Layer 7 of a small transformer language model trained on English Wikipedia (13 layers, counted from 0, width 128). Numbers have three digits each and are written without spaces.
In attention head 0, each number of a token's query or key is one row of weights dot the token's vector x plus its bias. A token spreads its attention over itself and the tokens before it by the softmax of 0.177 times query dot key.
The model reads these tokens: " em" "pl" "oy" "ment" " opp" "ort" "un" "ities" " in" " the" " ec" "onom" "y" "," " an" " under" "em" "pl" "oy" "ment" " equ" "il" "ib" "ri" "um" " will" " occ" "ur" "." " In" "s" "uff"

Query weights of the head. A number n stands for (n - 500) times 0.00054.
q0 (bias -0.152): 456546496441288229581543505569390487615705411266643500520577228387460552426539420694571280381586633254561407758303448449380462514631487577717397594500483304504571374532564229688235360576620518538354495421264857727186710187508439383391559382487557469588419713491588645542972597732560625666567205678669409592293719667415585367448366496418386691326398546557564314388408863630632261633545
q1 (bias -0.776): 330636471391408358356374623455404542739515632482179688592621634383445632735743558636427537301602478515530560257492390662442592428534651704363541443271485867422867407575524356346469522537450361653255205626641345485444458556457556734453566428508413621519518540326552468547500452615287766508477706442504266621355460530241445369519279496451463504424385642470580485579626500605467500458624
q2 (bias -0.422): 717922416357466358453656447484351492742556590390354588704643287529470383601622628550479624249643500534576340496745529736198504362475369570548486671597337448472620810404284294662440198463456423655627491330603440395533412408536517630517537734547747525466231287564544365593459152600607529529261421404703588622775645605603630252441354282363459567451407574230676541536264419467374562377612
q3 (bias 0.531): 444333373367349816438298690638557459453467459582562596417446403657882560351816393583398388445342540673496654665611540531369469585500575825617552439394548462561438344517424249898566535399435628456300403423670549331313666380409745346412547617369415375304414641331598576686701298627355296322529397389588686649529424512521500553557566420408559190644492694581521520405314778384596555492306
q4 (bias -0.450): 330361523516632193663823546453625576667249268283508587515549447686705314401664439500564641450451383419416538508369480434427881572702338461533513265496397392425585602297446432628647334465447618751603736460633366425414651630369461471454411650448417472484338365646655500435380424296496590476359403594421409385620446508468384431420520496374600496492833831648792229665408452709444683456471
q5 (bias -0.172): 489432678516546407527429731653715508181454461526488542511390678504707693698458577537358582604328385531424371392462473330558401335394618213543488586481534445561636321306312508500570415647385500405512607370556360382208420481482425480480655576558439743715330693543492777555348625446403496523627239431628373595377234645469518485504438527564290650508561678630460331360702500451704831661410
q6 (bias 0.078): 600457415622545422496645430482354645582402678640474393323344479647588382489403383648362569465401446485311614655500400518508439696452367547695225353343647427375696373620403318583394334386332519254424519295747485644369567482647753481381683463590688585579453661523543525546580229630625445478804414648496751663437326437666550440407489323430489382776317527548411533654415477478468601489655
q7 (bias -0.019): 127349467556313505433674621534562469383559535624421442616647607604464462627461657575632294496623855283663369413508377552246414463519594685504359620500661701232595703468646535889587391701357520302413396481500366411462539446642293643584613585637431697613511504464520416504575516493688298570390141342351673323492500275480552480566508500435541623423406625391524374544519308611384349594547
q8 (bias 0.240): 322456620473385416286493369671396496552539636518652436493371591364348477336447581673439384596390705558729423337471329515558397331508456705681586720508345480625516537508564763781488633709673601098537749427634612500496432319550334285460603341465690534677504524504560583493570629464532402542539332381808313299324460576403570570420551617338404472348369674534504365493466253311672641427523
q9 (bias -0.275): 594567466106552468435654678458333563603372242465520402515488413508747512212421496876587442459545454621496596560578567450568458513488278628586246640623633529789476090537620322593609419450481536212500398373674657665527311418686343488467397673476366508416446596315571418553440554560684453366636439459714426508564484761279408564551496139539584588541651578322442551548500496300704647368504
q10 (bias 0.480): 442535197345572378573475553553314601364500705435457434539530320679732608475299334559479611491556676761496380338569396301229629876542321627561424316559579670602415809688395722298487447613476312605532643437176577563644299708638376414557642438458446550386520319380280710532265362393314455362343620639430727567584613542457500355621684675459330794632424578479351628650496670525284422551256
q11 (bias -0.234): 375710411525594595492607445524525655504533380402508307553442543548571637468533743359492304271391647670593693653393597362607480676391701611550670509520303517603438717678415411283542520359212558531565504426393256456635715436699363650538776609397625512377248080467295393426491655377376384435381572581680834561561263435326386582476500423332504681534435593496649420741537459416234397340799
q12 (bias -0.202): 358454458504508588248403467578584584675245622446512149366574397342459547452428234293472406300402609618528479379291496473472508626401670403631551602368484355649431492459767301513610531281756277526538764520590613294504611283317713545488724385649282647556813403589592564485573466508504586575343359677363608615588546552281527653329573607410542555563700517671754476414576476520624220689476
q13 (bias -0.396): 214749450525693673434434684469500689429720186418386512612418255155631456348268463413508409525772512361252602191619488298334585428488500563492676551548718542421520436354492548466537632519462688343569421262610398420492600674451730558608663337528612476528341428402706447584306610705369330400638615561524183456629371664716531463480418615575631606609472675312412338598688387468539547516467
q14 (bias 0.858): 524457542408565713658508330678709659606343636492678568424750484428471500285439475649512668657450326446573667475420201539533445491516736401500753817398448500557388335580602468708517579390692479275312521610285529411341285460435207617209516359246500617394441787318577711710474268492500584597882442389448580371443589500682543595565359302412457461440606458699466420622362369392487678549280
q15 (bias 0.662): 665573423654695429504354538484614488432188599516603516545546728532475568444573652329423448889417662496573474562332428430463629782648688828750370600273344525678294366462360411288115320442439512430439571435365529355544645376321528546613375275545536279500473445319636637426535513450871185443451388351464605407614407545504676496544541392300504530564488294427661643511484578644634496765562
q16 (bias 0.778): 535304648592547649544614415708453430431429674169611704561536548350456477492477488492531531687301530607554418354606500474602257598496613538340463251590419444253370359536492732512675541373350275580496480637546386662413430300394615257480440581563288763543429549626455474608533521559741645179465226551473456241504379554366695524554737515423605451606520403306537496814609778611492542653476
q17 (bias 0.559): 416407486481522774756468388324489515373433586500755471376636648460500753419312131444689449400576414342577539470427148546567546446460582601739583555482380374507646351741415434386466479486597406588563553307395612178626654303670580644645493496504350562247539461481512563581437633493679573379392362444478465581478466526564667324327579529605514465485277519367461663549544593668480464764571
q18 (bias -0.498): 413412565481489107516526437637630614560481546555380677422687525410687526561485581521504358345414641689546388739608474419584661268481445537347524459546395401600315419382440348731519349540493809640663417424481303421493356857671616430421526394792719421623515304384576590398516375522396369398400747522612413379626295363384695388542701394597518589524542468485266638493333554733317319565403
q19 (bias -0.255): 459355585569538483679307543551744485352636606482637566291477568685653548485534538407421397547496660333526516508733685623346540610445554624377632404466337365570420373314695448392786475317669382617296284429409318441511507316528530492693547326496567500342356559382304458586420441631300456511602743556427104641624422526462698432303644652658572528500380407530566566454534613467748584207557
q20 (bias 0.425): 461542641355416651515447458719667293485361596724404518436470604532374425659399570367478600205411451231453664581369209273219361660615398383448469523384299492486349415632572554778544465646442504276481571424408721543617486614473504533609598496617691496478311626537572520566340485555550603219533488521382489626464504402540528595561419676536364542417496354674345568670627715639589380544640
q21 (bias 0.449): 451353437317707638529401270411563482558716614605482213526478437545389521657444408726514287449722623432472566706339528588631423404642585517439358257644379413461429657507591298336450483416273447610493742528606571368373528521411365418554436639292552462613564456464581582433500544649371555308443384569283464608763591416337389581674450670541551633580511540580409466635434500579582609623340
q22 (bias -0.344): 398901467484550527519389512273581794572821376500395278656473438621683432428584712372316511496477448419470709713492345393415379376568393719535369691641432370400585252504448489659590507471371558979627465435656341583429496602411349469413714360469390405492504396279516389329447286565540639565458592478455631542259496443485555658519360405594423443580546706458667399421618369444606600634496
q23 (bias -0.229): 405551298594440202463445671508718572320419618333419528470463538595643317480536601431508590237492395602844534634583639512549330281429574461793530667576476500515528295492358576483430298512364630474689691291508435786343715642748650397359508536605687345440570538626580598320746564405605520304480650288528463384307662468606531431329480715386272347626355728416659374673568342385290414327492
q24 (bias 0.766): 444540557566383614565390645427402477370348443555458545441496518426469493590571538317662596492593537596489393588484444464322605611474551324314657616538478422612324304586555522428561609529631595264355694534456584657544515363309563589547642496489937750386282413703559578540536325230425419545371363433441809339674711639416631515507244515578721568571542344215402570574158447552580522515285
q25 (bias 0.203): 370325597725404492457321504597560489393582234630673371395569517559536577493415375496379417541333476536179410400349714449557493407367681483413477447606545775513446394555522539609572479582563371672637559816624256370531370420550343533456490433489528496539503586536270427392416541500701646468468371573618368542720610585615510647711342454612411567759400419740456524447186471538466583475626
q26 (bias 0.071): 554485459396580268719475405553241609405419426416518249598493531554608540655645489429478489401306387341638745566417359630313455588550328408496399337584554523575504450402428500438674570528507437201644613427571500359472486335595604507417598525309352388672528355807755589399492446737339407685636504438414390460573647583470630614250585464600682654527602410460716693404438537590247631346641
q27 (bias 0.335): 552466381492577241545843458528398476479594339473274440293600531356517713258504418487541341466562520669553543447460601191189371777404735342538600491520416500455430418668280609569454433488641500531747847472480566464445617556375436575643336528357452765651379449467356523662335521381632484782557518523197365299524672488533594586488331693648644436335594391710424627534468426304400886529533
q28 (bias -0.191): 241574615532504187512485431405410570529401635670492450442760362388728419384675567765657596675444678500399661389679783590413271574357326393448625604680361500456643342160557306388456591406607583504375359371412346461267597619419504544447462415480481380700523599603639511586139352386422584446126556500512488554484654617567583539352337624592568455480712678465704546416578406565325599606655
q29 (bias 0.263): 396562493788657554592454561462571371435409496368508404406412273338476396492407595580465500561480614559376303457257523229445440369508474724408738650437604484660639637597810442737400594665228551635705613625492460268412244608474369336617651631657570779500421783563447434500475533390549419585472448264343512581371674535365628378803559461454545236626433500519659535507410449573124489508369
q30 (bias -0.448): 561509453293442620323504543428653306517550441544404378753517469516601410607488446682690415289361460441401344371671672544662520470577408604169769693417691381423809575205556521219441907417543567692500428434544567557419779720585504665534616402458349512459528222366461663512283478337348455385783427648378183533492710426559520658549337447569258395633442534582547516407401359715729316405408
q31 (bias -0.211): 550668607615420378452574576610613656519445360254618539497619493403478309471619324551325475326400518500384511687579684507639308603360619450407287399569618526422485666466330377717467546587650563567469459598482522277585399572527629626635384367427349525504342607552861480195313688267130546583427424654436387511391696641474409672363507471521587488591391477435500603599609383675403525609489

Key weights of the head. A number n stands for (n - 500) times 0.0006.
k0 (bias -0.152): 437656652361693314651628446504440600588484467318533567496459515634692607397552427742584378546574648512608462500386305400335615403777434395656051483560607343560553296658471396402377539389338329600376636311414601627551779224541634410517535492532373349701608626398416696435797449560635713432710346606323591707352434548313508282337435437409400703387476425512517441429165593642410733556524
k1 (bias -0.450): 484554457434375552582372573512642337457487454320601491476356534434638551522557409490461569707375562334427466315332395605526451382411531622428414483404668520449672190543587430551641466663672331545332447365547510395375478544509506497454543548487497611571454446552705578757607524657436428605649362624500204529545327711672571610510549449569528575440375706468490440356564510686360544358405
k2 (bias -0.166): 458660631605638488471517382510376472972411626493363483392373439455569563588740589576457524474652242443563504299527468462211670567490322686471443624401601712480446583405504380489540493639627579779489453244590565479362549455464430359485473486407504521564531604396493304645390381570481709591389617397490173465596676585597422475398385325601534418467344548564552715351345532472583558376594
k3 (bias 0.321): 553591412439470574561286573347359453622517605387602431454319535675551612477709372633463425479534487595590546797748335529386542647408452526572639326510421466463534486410277434479687474494475507605454393574581301563546696582419431442500423665443510401473368423520458412681496342481675503384534474443346891626604420540378593342493449427500487327785480559447330579641553654510254425590412
k4 (bias -0.409): 415638372653646525500600552718764585674331464486478423560602412542602419412567252573479455370529517287521451536430532373389500653708552271431561348375303382460410428504682412602536411374617623646607790468399543398531337553213384427445689641428493429461534717352780557344324421349515510500482390480297493412511389567457390608564460637581524331600696765482400619480525471693667583514424
k5 (bias -0.165): 525702431445557786609583520577459443418624570640478525345523455622426481271450506425396655549532567381547610596362572445516403673434491392727419567551528399435500487575493418587494442564542564193466533478451609466173381646603525432471366547468547735430479596535441690386354597363613457500529281449497651356484310557465594302779394516550461597477430458469365509467522411516669604567355
k6 (bias 0.300): 661538469503500335574397417510553762497473601593460435488375494536517661500606480539357302307456622483368594544562582538370382657382474629398358376563523545515567440720427381631605391506378396360528459520668463598332493441453565331589631428547684582304695462544434304418251301653768663559624555559513552638450332417661385467490503428360436665597321658285424598609503633467429458520645
k7 (bias 0.239): 327517488550507376586655541449392464527536645475520481494513688542281532623600684517510287574493636414675387470621420741399553418535516538480223503523465507394770490466801497721593403662366612528507584477446365494310632423530279703530400539412539597542390425579602457364535562488442398639294479524471392458627446277437447480545516359363478466439562463487561433537529542497233680679602
k8 (bias 0.301): 460479634428379402390520265618510641595395555393520420550459465500466257477483585786544470630369556445721468575496273377476468415457312670725507539551636319469804572347609517504479721742443602118626611412484347463441426357601570431483549507612547470693529581582676693378634532414521503567391322475523626400365448460541623466500585563371523365430473559419377487652517463308482503419521
k9 (bias -0.415): 497368575284639447591548534494533405483540202513610503423608469461554523438375596553540590757564327771375503483680552519473487465581385737558285654549513428589470409538541579756476494443317340411630520341622583448503503571472396402503529477460500536487417517527476503704443430512607633330510279441409647438503404661313370567510436533458465214778460612329373775682500414575394538424510
k10 (bias 0.389): 517585327446532361615716610534429553434749546469518420608385389201701476584486361637585555309529469589595214586708598629532632815517483418475538421504583547645557736460258433286511418419417489599711340362411482549466377500728396377500548333521566441479422296511585530631526411503259593511301589636631281325461613433436632429580511549576239716577426482307423403464444557545504473468493
k11 (bias -0.194): 398576431316362336430369500430538648629667356427504347519624447541331620514692389504476490295578413395655660465643555414570563641377720554585279533203439675339615610693327538371563487401529766511640504455433371544449325520578633585636503640344305394517377533525410500421337718578348598438458534669456274569441536476395483626599654432571467398590431432579633561600696458500515523216602
k12 (bias -0.130): 513443526399497453427318574434630364588548514497659450431507742540327513436405335335418463376302500348608554527415554516401507728604477361510525525493463535491669720549620470410445510304593194456504777589659627544550530369490554427669598305370510571596595368476514688642697496574386610382442362548330465578626458639373503527328662429226663435486636560602489463576473644296518295681427
k13 (bias -0.311): 376421497643471874690476675517320629261645478382540715497412476366456578347397547488475584601713427460397636471691284448392452534603628570551489305493560578543525382604306614572555507603524496372511736486497620273612539461299564507444469383385546425410462436446699544561442496702383264336554500412560637344715407621507576616461573525317675428500292307243403489698393687306592653529424
k14 (bias 0.356): 457711551531544531595318309731577530514388646490659579463579490424473546666583601460470529643452373517700363740281311619470400542497494419466621732607493344425442489704462384596364503423431476355604566410187507589647334507534401568445435550453609527483442475490416475717554288585648336493702423377513857553440632383547548655510422546352452458420436490460660474409353476586296442403554
k15 (bias 0.407): 622310299524685326723443553330449520529431382609382503354671624510437500514732400467490651308574390569701475545257683375590641443530523793528500500517314496423711558337447405267462467326426510489449394387503330530604313675734466580493536520507453286548480651299554632497606298542572507486538455316423653432558571578594549386575497422285546543486479521401632577497575534557606370689563
k16 (bias 0.406): 517460295614437544457442351564510409663408355537461407633632394376383476507469676508486616573450734355576537348664611527546453548366369402385533333580576406373288619525671306322436402640615447549500500343242465793405573393294703468493719607700545586577429507387566382649392449470734490490310615546640605348643543368472530433645574510497567496693577568340427445680681458569329314574528
k17 (bias 0.324): 582385500449424538429699369497497629466463487628547412463432528441382611375477487653487594393588532356681483436442493392450490340409640687612525352520369558629533750644459178458422510414407483639376531235458614326726641321444559689538564595470605451420369257379600562572440605528274438438370515618614785608520428625540529333444383595685452524372407476503569656528513660666468417543524
k18 (bias -0.325): 473416457475434391500402518618636656706539715487563558374798734418468720479417416366597561478599419521483317384697349406500663434500467480504522393635486532558356308468569483622638497410467816447622496625727472442354493678477524323421507222689414462350597562345395539629556306366372408341535473386445338304358493559525590447597630630640653511373493353400442585497410441620322665650578
k19 (bias -0.464): 452660387464399770737443315544481500267559484491546506419430694404477715519271565685555490544679450418571520461511452472507522568423494459453666228562417376530477507222507635462632500320649503444372463403282454468468355672412564474564497468480365449490431524625398567682458538585469462580699464634551429641532406603507727471317546439535544305429523369568338576555529467465517758471707
k20 (bias 0.400): 356673581387430463732368523595487459470519539579452566571532575459419403619308605411510587259380580330500490743400324323328540630610528506620368527452441539500490274461556497497477476637369529414436324573525596638577494456435481678461271663653817444478521403433533274690595487434463702679542434592568470484376395525417588462469612591590533654434440480440655537583459484447405482386584
k21 (bias 0.333): 584480300397661606484598421463642374539465641634538351605458443438494413657440503354554457323377436378604480593497488375633406460593485491571359597636572386403561698389313647312645686503159433640453633440509430503361566447391568616670579622421434378487567411497583426443415457414427683290611486672646438622645438475542366621563404441612639560520494458538612413553384405547476442589571
k22 (bias -0.320): 388549535514584589415607559467621594517561453464296652525295630569633560447667594651463376416548516374380651327376414490456384514457432406703368571473682348378507589500423460504613322372513663601418462624595490543366623556322477674286577388651245384322326482388584566602525306522423546470648342465516621463369542427510712757723388397507481479702547770430657589462513443375586406463497
k23 (bias -0.246): 647531547473678317379602366481603553624267513389460451476342528526651461493671560500546610449473481477487670497460438443556440507432675561767609542401575745651390346534596326577426452434336727390595554427555447477416543581500568433510405396609454634520452517376476485308291629531510668441583522317561408520279428638647525374667450474370345270483685565497483306624697702279394526430510
k24 (bias 0.494): 602563475394413318480484604286353480625399537461300536515548659484401447709706379493717641420531344442493521500631424526275446591553503643342593557433546514553514493469392530468531397545409618670486610637282585655578457490475530589673471549524688765416384349541245578541425401321482448716419676434546562371600749537473545574619483573543404458451510234427427670469221413411628409393381
k25 (bias 0.080): 432552641564472742443594694461625463529478427566592571425605515623255331407447406610547482523529391481320287421459691539475312588558482379417407536466561596509500546387419481434678572527582563561610497463570443417409435515485472595590494457566426500572374480522516322390480343345578607614644288509708581633612455447680605337546563512598195638643512297565319457573447522485444349669351
k26 (bias 0.051): 520550506455652574610421398398575665475425308458414370569707449387631390493601561638439374588434464469500539459422446318357494809604647740681561396426346399557466536416528389550576513299573380548598528520615486416477510427544403559745405266364420835592627429658493605468348318373372424631466600561457567426466370645493454480339613303766688439574575497524651517402389371520464431639345
k27 (bias 0.446): 568558543654641349726741378395647493493632583708301510464587323436550542445464427665592567595791551457445448500397513374467462459348339449406570514477590517384378465470374490656553446541503374440601783490529513416449292184506555553584472439497688396562516514434401515484391679515363311471609356515324534435529893432404553533500536581661497552691608561487405462503383477439503405405457
k28 (bias -0.391): 432435540307663443566743622519624539395415780396408455431510525567387552529594441570480331693676683295400562536461510500457484667445569402430427684562548645455421362382605629497543541325558385521368403418373628413319358615406189517561478551516416352598632521427544628671343274525473369403398622512506567445422736581510610546300450597609587442517480544399473621518490732458576484569407
k29 (bias 0.195): 430460351661490507500625790569494391500442604528412367488369473519441316424516684528439557557530618389471436383433560497523636530430420475391545773295655354371558500686390627394366277543391737500682540452322610487500570544413481602523571494526564443403543655685463654381724344412476371545400563367267467551442543446471577345561705551478552459550436454570433604452494636503168528529595
k30 (bias -0.472): 427537421391419702421422755491297468446389542575667364629391524459605621516436422479622598574474469350321568445440446516516398635545699425348710582635570374548467349467537410318562755395539673430410600413478725443597583465618487645457394576477270593429506446386392570494548707573321345471542302503519403455487520269575410559401487452497413520768577530516520629476394594313610597684536
k31 (bias -0.370): 400557430690554606572493570523646622370380582343469523289735600774414436379456616478500430585410569380234493538655426516708471671447706490441345395554761524459558468581532618622245493438583353496399601446592661540642423330551573500524484520306678470337464507552613471345286589331464593392449340408414546346402819662503516531315524426487497482500419437605504583586605534537290585585404

The vector x that enters this layer's attention at each token. A number n stands for (n - 500) times 0.016.
0 " em": 433504370581604544406568535496498516456411520181494590521466532502680592465563407145512565447840575561440590453345347420537584612496509470538435387390420722637432413573619716487612562547493328607445565467615551519629357395553409510374477280522521495559398494586584491491636535500376433419396417520456414357460584455683477593483632487499499544487448504519448540562577415585445651409591
1 "pl": 516478402422567535482487522583546392562371574382475591477561596774574639401502607498421538733538474561329486257340511456552622444592703439319425484402397577591507278571492606655509434606549556519598538593590609443448667453568515341349476277407487359457659382468406437438459675652503572524528271584509092453536377399632490535357468551566510524378451411652601706539409588480378635393537
2 "oy": 437500591637415477535473489402555502595507587385521464473422713768549681475529472401414500689302384602306483312452516484535615556585601737493380564539560659469392442648525571633438462491665509566480612393720649517515552427514359300412458457419417403467745367488556458420500556521492503558500299490405188299286483503520502526483489575581630394403520639677373447459384398627534737404437
3 "ment": 390567495524429534376482567564334418594647527415578469618471634725657465526660480488350611554428478544405540291391392507521625575579587560562423541508460573628418351601451654540524436456648483601536788603773626446528463443414440379300458363360427383464616534575526573413426393567515602582518381540467031401254461590506497602509402552595494509489375432593242605535520436524461669455351
4 " opp": 442569454487368361554498377512690468341502338384506443493557568632713497547531487569408506458460412495513515367373376539570669440631719670457456367425542658579448417468523553581582545631509475583527750612793611484610466443568372427352487319469493501377606492603640465510418434468500554459482272548474207279191404547624556436468519621626472457453513495537334635424459542585412747520479
5 "ort": 359445412554398492479532617597379430530407519523471406446376676586626545537505550491381478436354497597229582321414352503503648555557639715509430463546495562616459240596476587673569475600542467371516634559754688472550425541574391346410524321511392461475688462490466658366471451474548494554495447706399155374345517466638478436322559605623504494602444748606512648506475516525521568310415
6 "un": 624458508517561533319512467553459433443385546357465562451364573715580631461736632554312489486273489657312511333434455438474611452501560603544523507404532575456461312608565611741552427438502495521481707453738685504418482602390362398482482289418407405463701476561518487390501554562454425491654347527495062327447536632475496607582472682531629545532394515605433583527401504432511721403514
7 "ities": 388572486621443515389524464489384505487525670488530531493416476689670523530621480381355573559365493477387663328369349530481601497654521646499417480549574684525510240575532696570549440527616354667515767612789643466382478554401453392379460372465477430497625470576600564422497468598501597492452333650414081283360450587515561556519398557468512479349489635516308463582504437468515678417370
8 " in": 503613487581438464426393427444540456543478436478476507543495590570675585520513491429388591543572449671405565363436310567389642429553586547446542357442405677621417218450585602697487390496507175642525649683652503533522453562461510489442474400549508409556683532586533479435512530412487559528658199582440122420439468703520586466422487655550570442409426682438313599450604476349455692406512
9 " the": 476466563450518504470564487500502433426482504468424569559489556503701616559498513386358653565475485527299636404494386453424526382517642519487500286430491702601478374476562648819529527463602050682497510585778538548554605447491540474434384344516475425547527423562527512445422485571445590491482316638543204414328427555577430637369570607644605470472426635542473549482508456566470591365382
10 " ec": 554576584380484571455389437530565475591432343491625429519527529617739490517413510450459549599472529598504672335480505623448599387417580590387498334468372549537385216603503678499585665473551347628414618476879586503594530493573497574456532399422451371505497411713651456414499389729355610384343219667455243462408383577484522440499462546545482427470374531591534455314337498569520627569500
11 "onom": 429482456587432572480393532335509529463555434463522305576587584619555632570318486413512450528442546479234634216468484551569589469645536530442308498508576587591571254451498653587610562501580409474565647515728581528631629346406434220358498364442551442430757495643633518408543470632458574397383355618606179390344314613491476537530446526483487514483473673671534655449411498526595521370499
12 "y": 461535528415431496446497502526447494547605374486465440502404656667594518641486345458346529570413460568379579240527492549514499482630597621549366412558590740610287218624692650562419492498683457640534626548805573418567551444414539472407509357342408310562592540554622622395479391432563513482476210635462135398429488438437511470556448600519609433493442554537283531463382439517633680533523
13 ",": 421424397492458672337382451470474332551520362334504528421588498507664546523626541453495621526552582585333627347458429521541573399636516610465450455388481676533374283564573621628568491508569107740550576641599601536439440525472545506336563500529536473556638522612599582466337453460531530485574255631513109390458576566492514482463559552535571432397531476572317550403485488485523790414488
14 " an": 536488551472515564523545376476502478405495500418584650502460653534570515444453594532358747690569554578388568354450481514483704246494496548369498374347509738541388393569598528594570659497546207707478561534675490552585547443476432387339426401558287297652489498659725508460523552575443505607418335592459180441460351655493448556437409561530556497429403474691437519364428490443381656494480
15 " under": 575507532445396550628454362532505535462610531359472487464506660556665559500376521633481459498542730636315493297364451556490599389433507551457504279471559564649500277399654609437562443415552246518490591563689481619638457470592464408480403467378342486575643496611476565454656464692557549552457189611456103519396444553473515379374437531512577387489574671510521576432475384543638689376476
16 "em": 494510541485478539429449447817508425516539352407569411445517457606720630468677566505396522657405488455656529414477384402553555450457502516439370401504340507590417258480523761557408620467700381419545524512706632411439606419500462429366644345491336550386676528457455596471470470655287429477563436573398237278378459561510450509387512677698484575535519555710689563490365502614610527409459
17 "pl": 560403433419523595505409477585582433559415588404493519445545518806657594413539559576391491709529505501433446288372518437592599466695751501402418493393398540585446259484552586637581440569611518412560554584551699390420689394493509347392536287368397289511669442501449503458463671584496561498491210583582110459550334422560464619369519535627510471399518462635565633501393562490435641378512
18 "oy": 464506587622393548557438458407561523557532578421523449465415656734643672491502471455437530699291440573335468311458518440559610570617611734532370514560552612461363408607562578580493473459729466519438612402656709505487559416474336315410501425428380402466745364510605474440501539523457496536506264527412207290280416524481477563465507587605632396453558635665355437471393410656552709425411
19 "ment": 397554498512422603402453496575387432552670535450590477599477576697686459528621482538384630586417514514440537272396398475547594563589573561576420506515465550628409360595479637511545461441709439567483786596725664440530476402368453398330471363364383370480629547589560563411443401561500623564514318559450055402264428626498495654485391574621520499524379444588205599513524436531482648448329
20 " equ": 576475481495527567489414391526475508412443448427580457545439604648730454525612572622512509603448628568461394382320513413621697398516642696574599352461355460562486279599430636689539582525622443505591753566805557467503473381437352480441514392282539351581515584675631494421438488527398557548521184626502140425376456603600349379542426456597425393452439510582437507426462511457393591490469
21 "il": 476386518439632591566508540449525504516524538478490339524398686590555566489408666534452476599422420551432432276273352488627603506476622572587396481392547545410622313528616717724502581432623492538592647598646638415306568468563354427429448565389451544539589501523649521387569460689416419505519224510471056372501325479387493496451578531590572482582214588444563595410415534517443781438482
22 "ib": 513469319462603613578609517481518419556572442497611293542493518666573598611498482574474464520390483611327446267441404473469608467548595643605481505521613593467568326745495708656515479439675613549558606417673546335593504407518270394364500457523367496511551564570646485340489451613453438393619195405375129402443373488516516702509652566394684461421404514499469505540405401503481703471354
23 "ri": 570618564464586703612404469530420555529556499367480424608507538592473516628658549534398435612388547498308481345401336500607561378624620657483495401523421518516453353597561613640402429505654601562599579545725627316476571444288361415421588274490384428479616627524554643449448497572526358399515326521529016365390376564469367611492552539475662457414291616593441462631421483466580724440475
24 "um": 465492552544424666438512430532560446564511428421574364502580465573612539548684453547377542558378656418492511310472388491536560486708679517615422438574499652469427253518623642443530335507544540625428717510693612450522591516371388400368551355444496454481616645486613636382452427619572400400632283571441055316482491578380640621493601497539620493478291458525346624568398453433455739364368
25 " will": 476598549536470568522409440502691356574608526446496626419594615608747514661415519435377566650480558538540539384295351414502542363577437574598486431506546656532358204580603656495482431570596381608419582542625604338440457376535554274361446390473484477613586636721690539505416422531473519430559320630573107299497507601499621411496335518460519564358537597598326419522450423495437597500403
26 " occ": 443556480627525585407554387510703493573458450424620504490554668687681436457611642526509569624561546469537530378258312502512665312615453482525536372401470412598446189408503569457595501577531437415584729594702501504475662383445460428428344299333432431592405583636570652414572536573484567414567352625425176321428454607550517488532498392487492459328594577436467500347550521418531757487447
27 "ur": 474540513546441579671496517615739511604580537289584427487484500627564655516623603385402466612434579441416564323254434414390667489488591387487386425451548529530557266536501729715604504431719398482470607496708524437466619572358425366424521468312440521655681632457505570370648501592528381526558388466504116322379354455352444465539414575514620486438603601432483503311534442521576617468464
28 ".": 402529486609467747446547650517520502536475441354591664374515511514674486463653498487487592491619545541304498287342383414525651468657564485439538426453523685553405360599569668571520498415557117597577639599630524443585509489532543513341395406457519511600615574636519639490351540487369478503534410542399154324472470574466493475426636484475641446426521602466365404425537417539318727369490
29 " In": 540718456617343668463388368510636406555514457435537485549597589522644643507441590469487628570508477593369409383451455553416686382470622378399665242388442674569408235414609531654572515500545214585562632563661507380487433562594470373446373412544402420472623453586549552472489625420430483618575402467413239451404545662397597426377479600542638472554427540608357637488575393418396727492492
30 "s": 473541562563349638355463452708486292541434507531528622425488506669722694432499522410279570543371445443262645314552467470388559466405372459317578285494555620506404296450588613660402582440718394528527619682796480384495515438565497445536373507371433504456549356591568590522544513563466573601441469636408283535407405569542646603304540436572536435432617503571450597486540544552571668423382
31 "uff": 524527348477358651525420483679626335421529713495492628306562639582703697411521377415399482513329503556300458315364498479497591567368628424437525366428534714494363286510509503755611479557573512425567718546692545483683485502400411350487468447311502482494658539593542535489503404569355539441487425476454248546469359549544546527331475586725515486407726588557557548370453425466533701528418

Token 12 "y".
Which two tokens does it look at most, in order? 10 " ec", 9 " the"

Token 14 " an".
To which token does it give the most attention? 14 " an"

Token 18 "oy".
Which token does it look at most, and with what share of its attention? 15 " under", with about 60%

Token 21 "il".
Which token does it look at most, and with what share of its attention? 20 " equ", with about 100%

Token 30 "s".
Which token does it look at most, and with what share of its attention? 29 " In", with about 70%

Token 29 " In".
Which token does it look at most, and with what share of its attention? 29 " In", with about 70%

Token 27 "ur".
To which token does it give the most attention? 26 " occ"

Token 23 "ri".
To which token does it give the most attention? 20 " equ"

Token 8 " in".
Which two tokens does it look at most, in order? 8 " in", 4 " opp"

Token 11 "onom".
To which token does it give the most attention? 10 " ec"

Token 31 "uff".
To which token does it give the most attention? 29 " In"

Token 26 " occ".
Which token does it look at most, and with what share of its attention? 26 " occ", with about 90%

Token 15 " under".
Which token does it look at most, and with what share of its attention? 15 " under", with about 50%

Token 10 " ec".
To which token does it give the most attention? 10 " ec"

Token 16 "em".
Which token does it look at most, and with what share of its attention? 15 " under", with about 90%

Token 28 ".".
Which token does it look at most, and with what share of its attention? 28 ".", with about 60%

Token 7 "ities".
To which token does it give the most attention? 4 " opp"

Token 20 " equ".
To which token does it give the most attention? 20 " equ"

Token 13 ",".
Which token does it look at most, and with what share of its attention? 13 ",", with about 30%

Token 9 " the".
To which token does it give the most attention? 9 " the"

Token 22 "ib".
To which token does it give the most attention? 20 " equ"

Token 25 " will".
Which token does it look at most, and with what share of its attention? 25 " will", with about 100%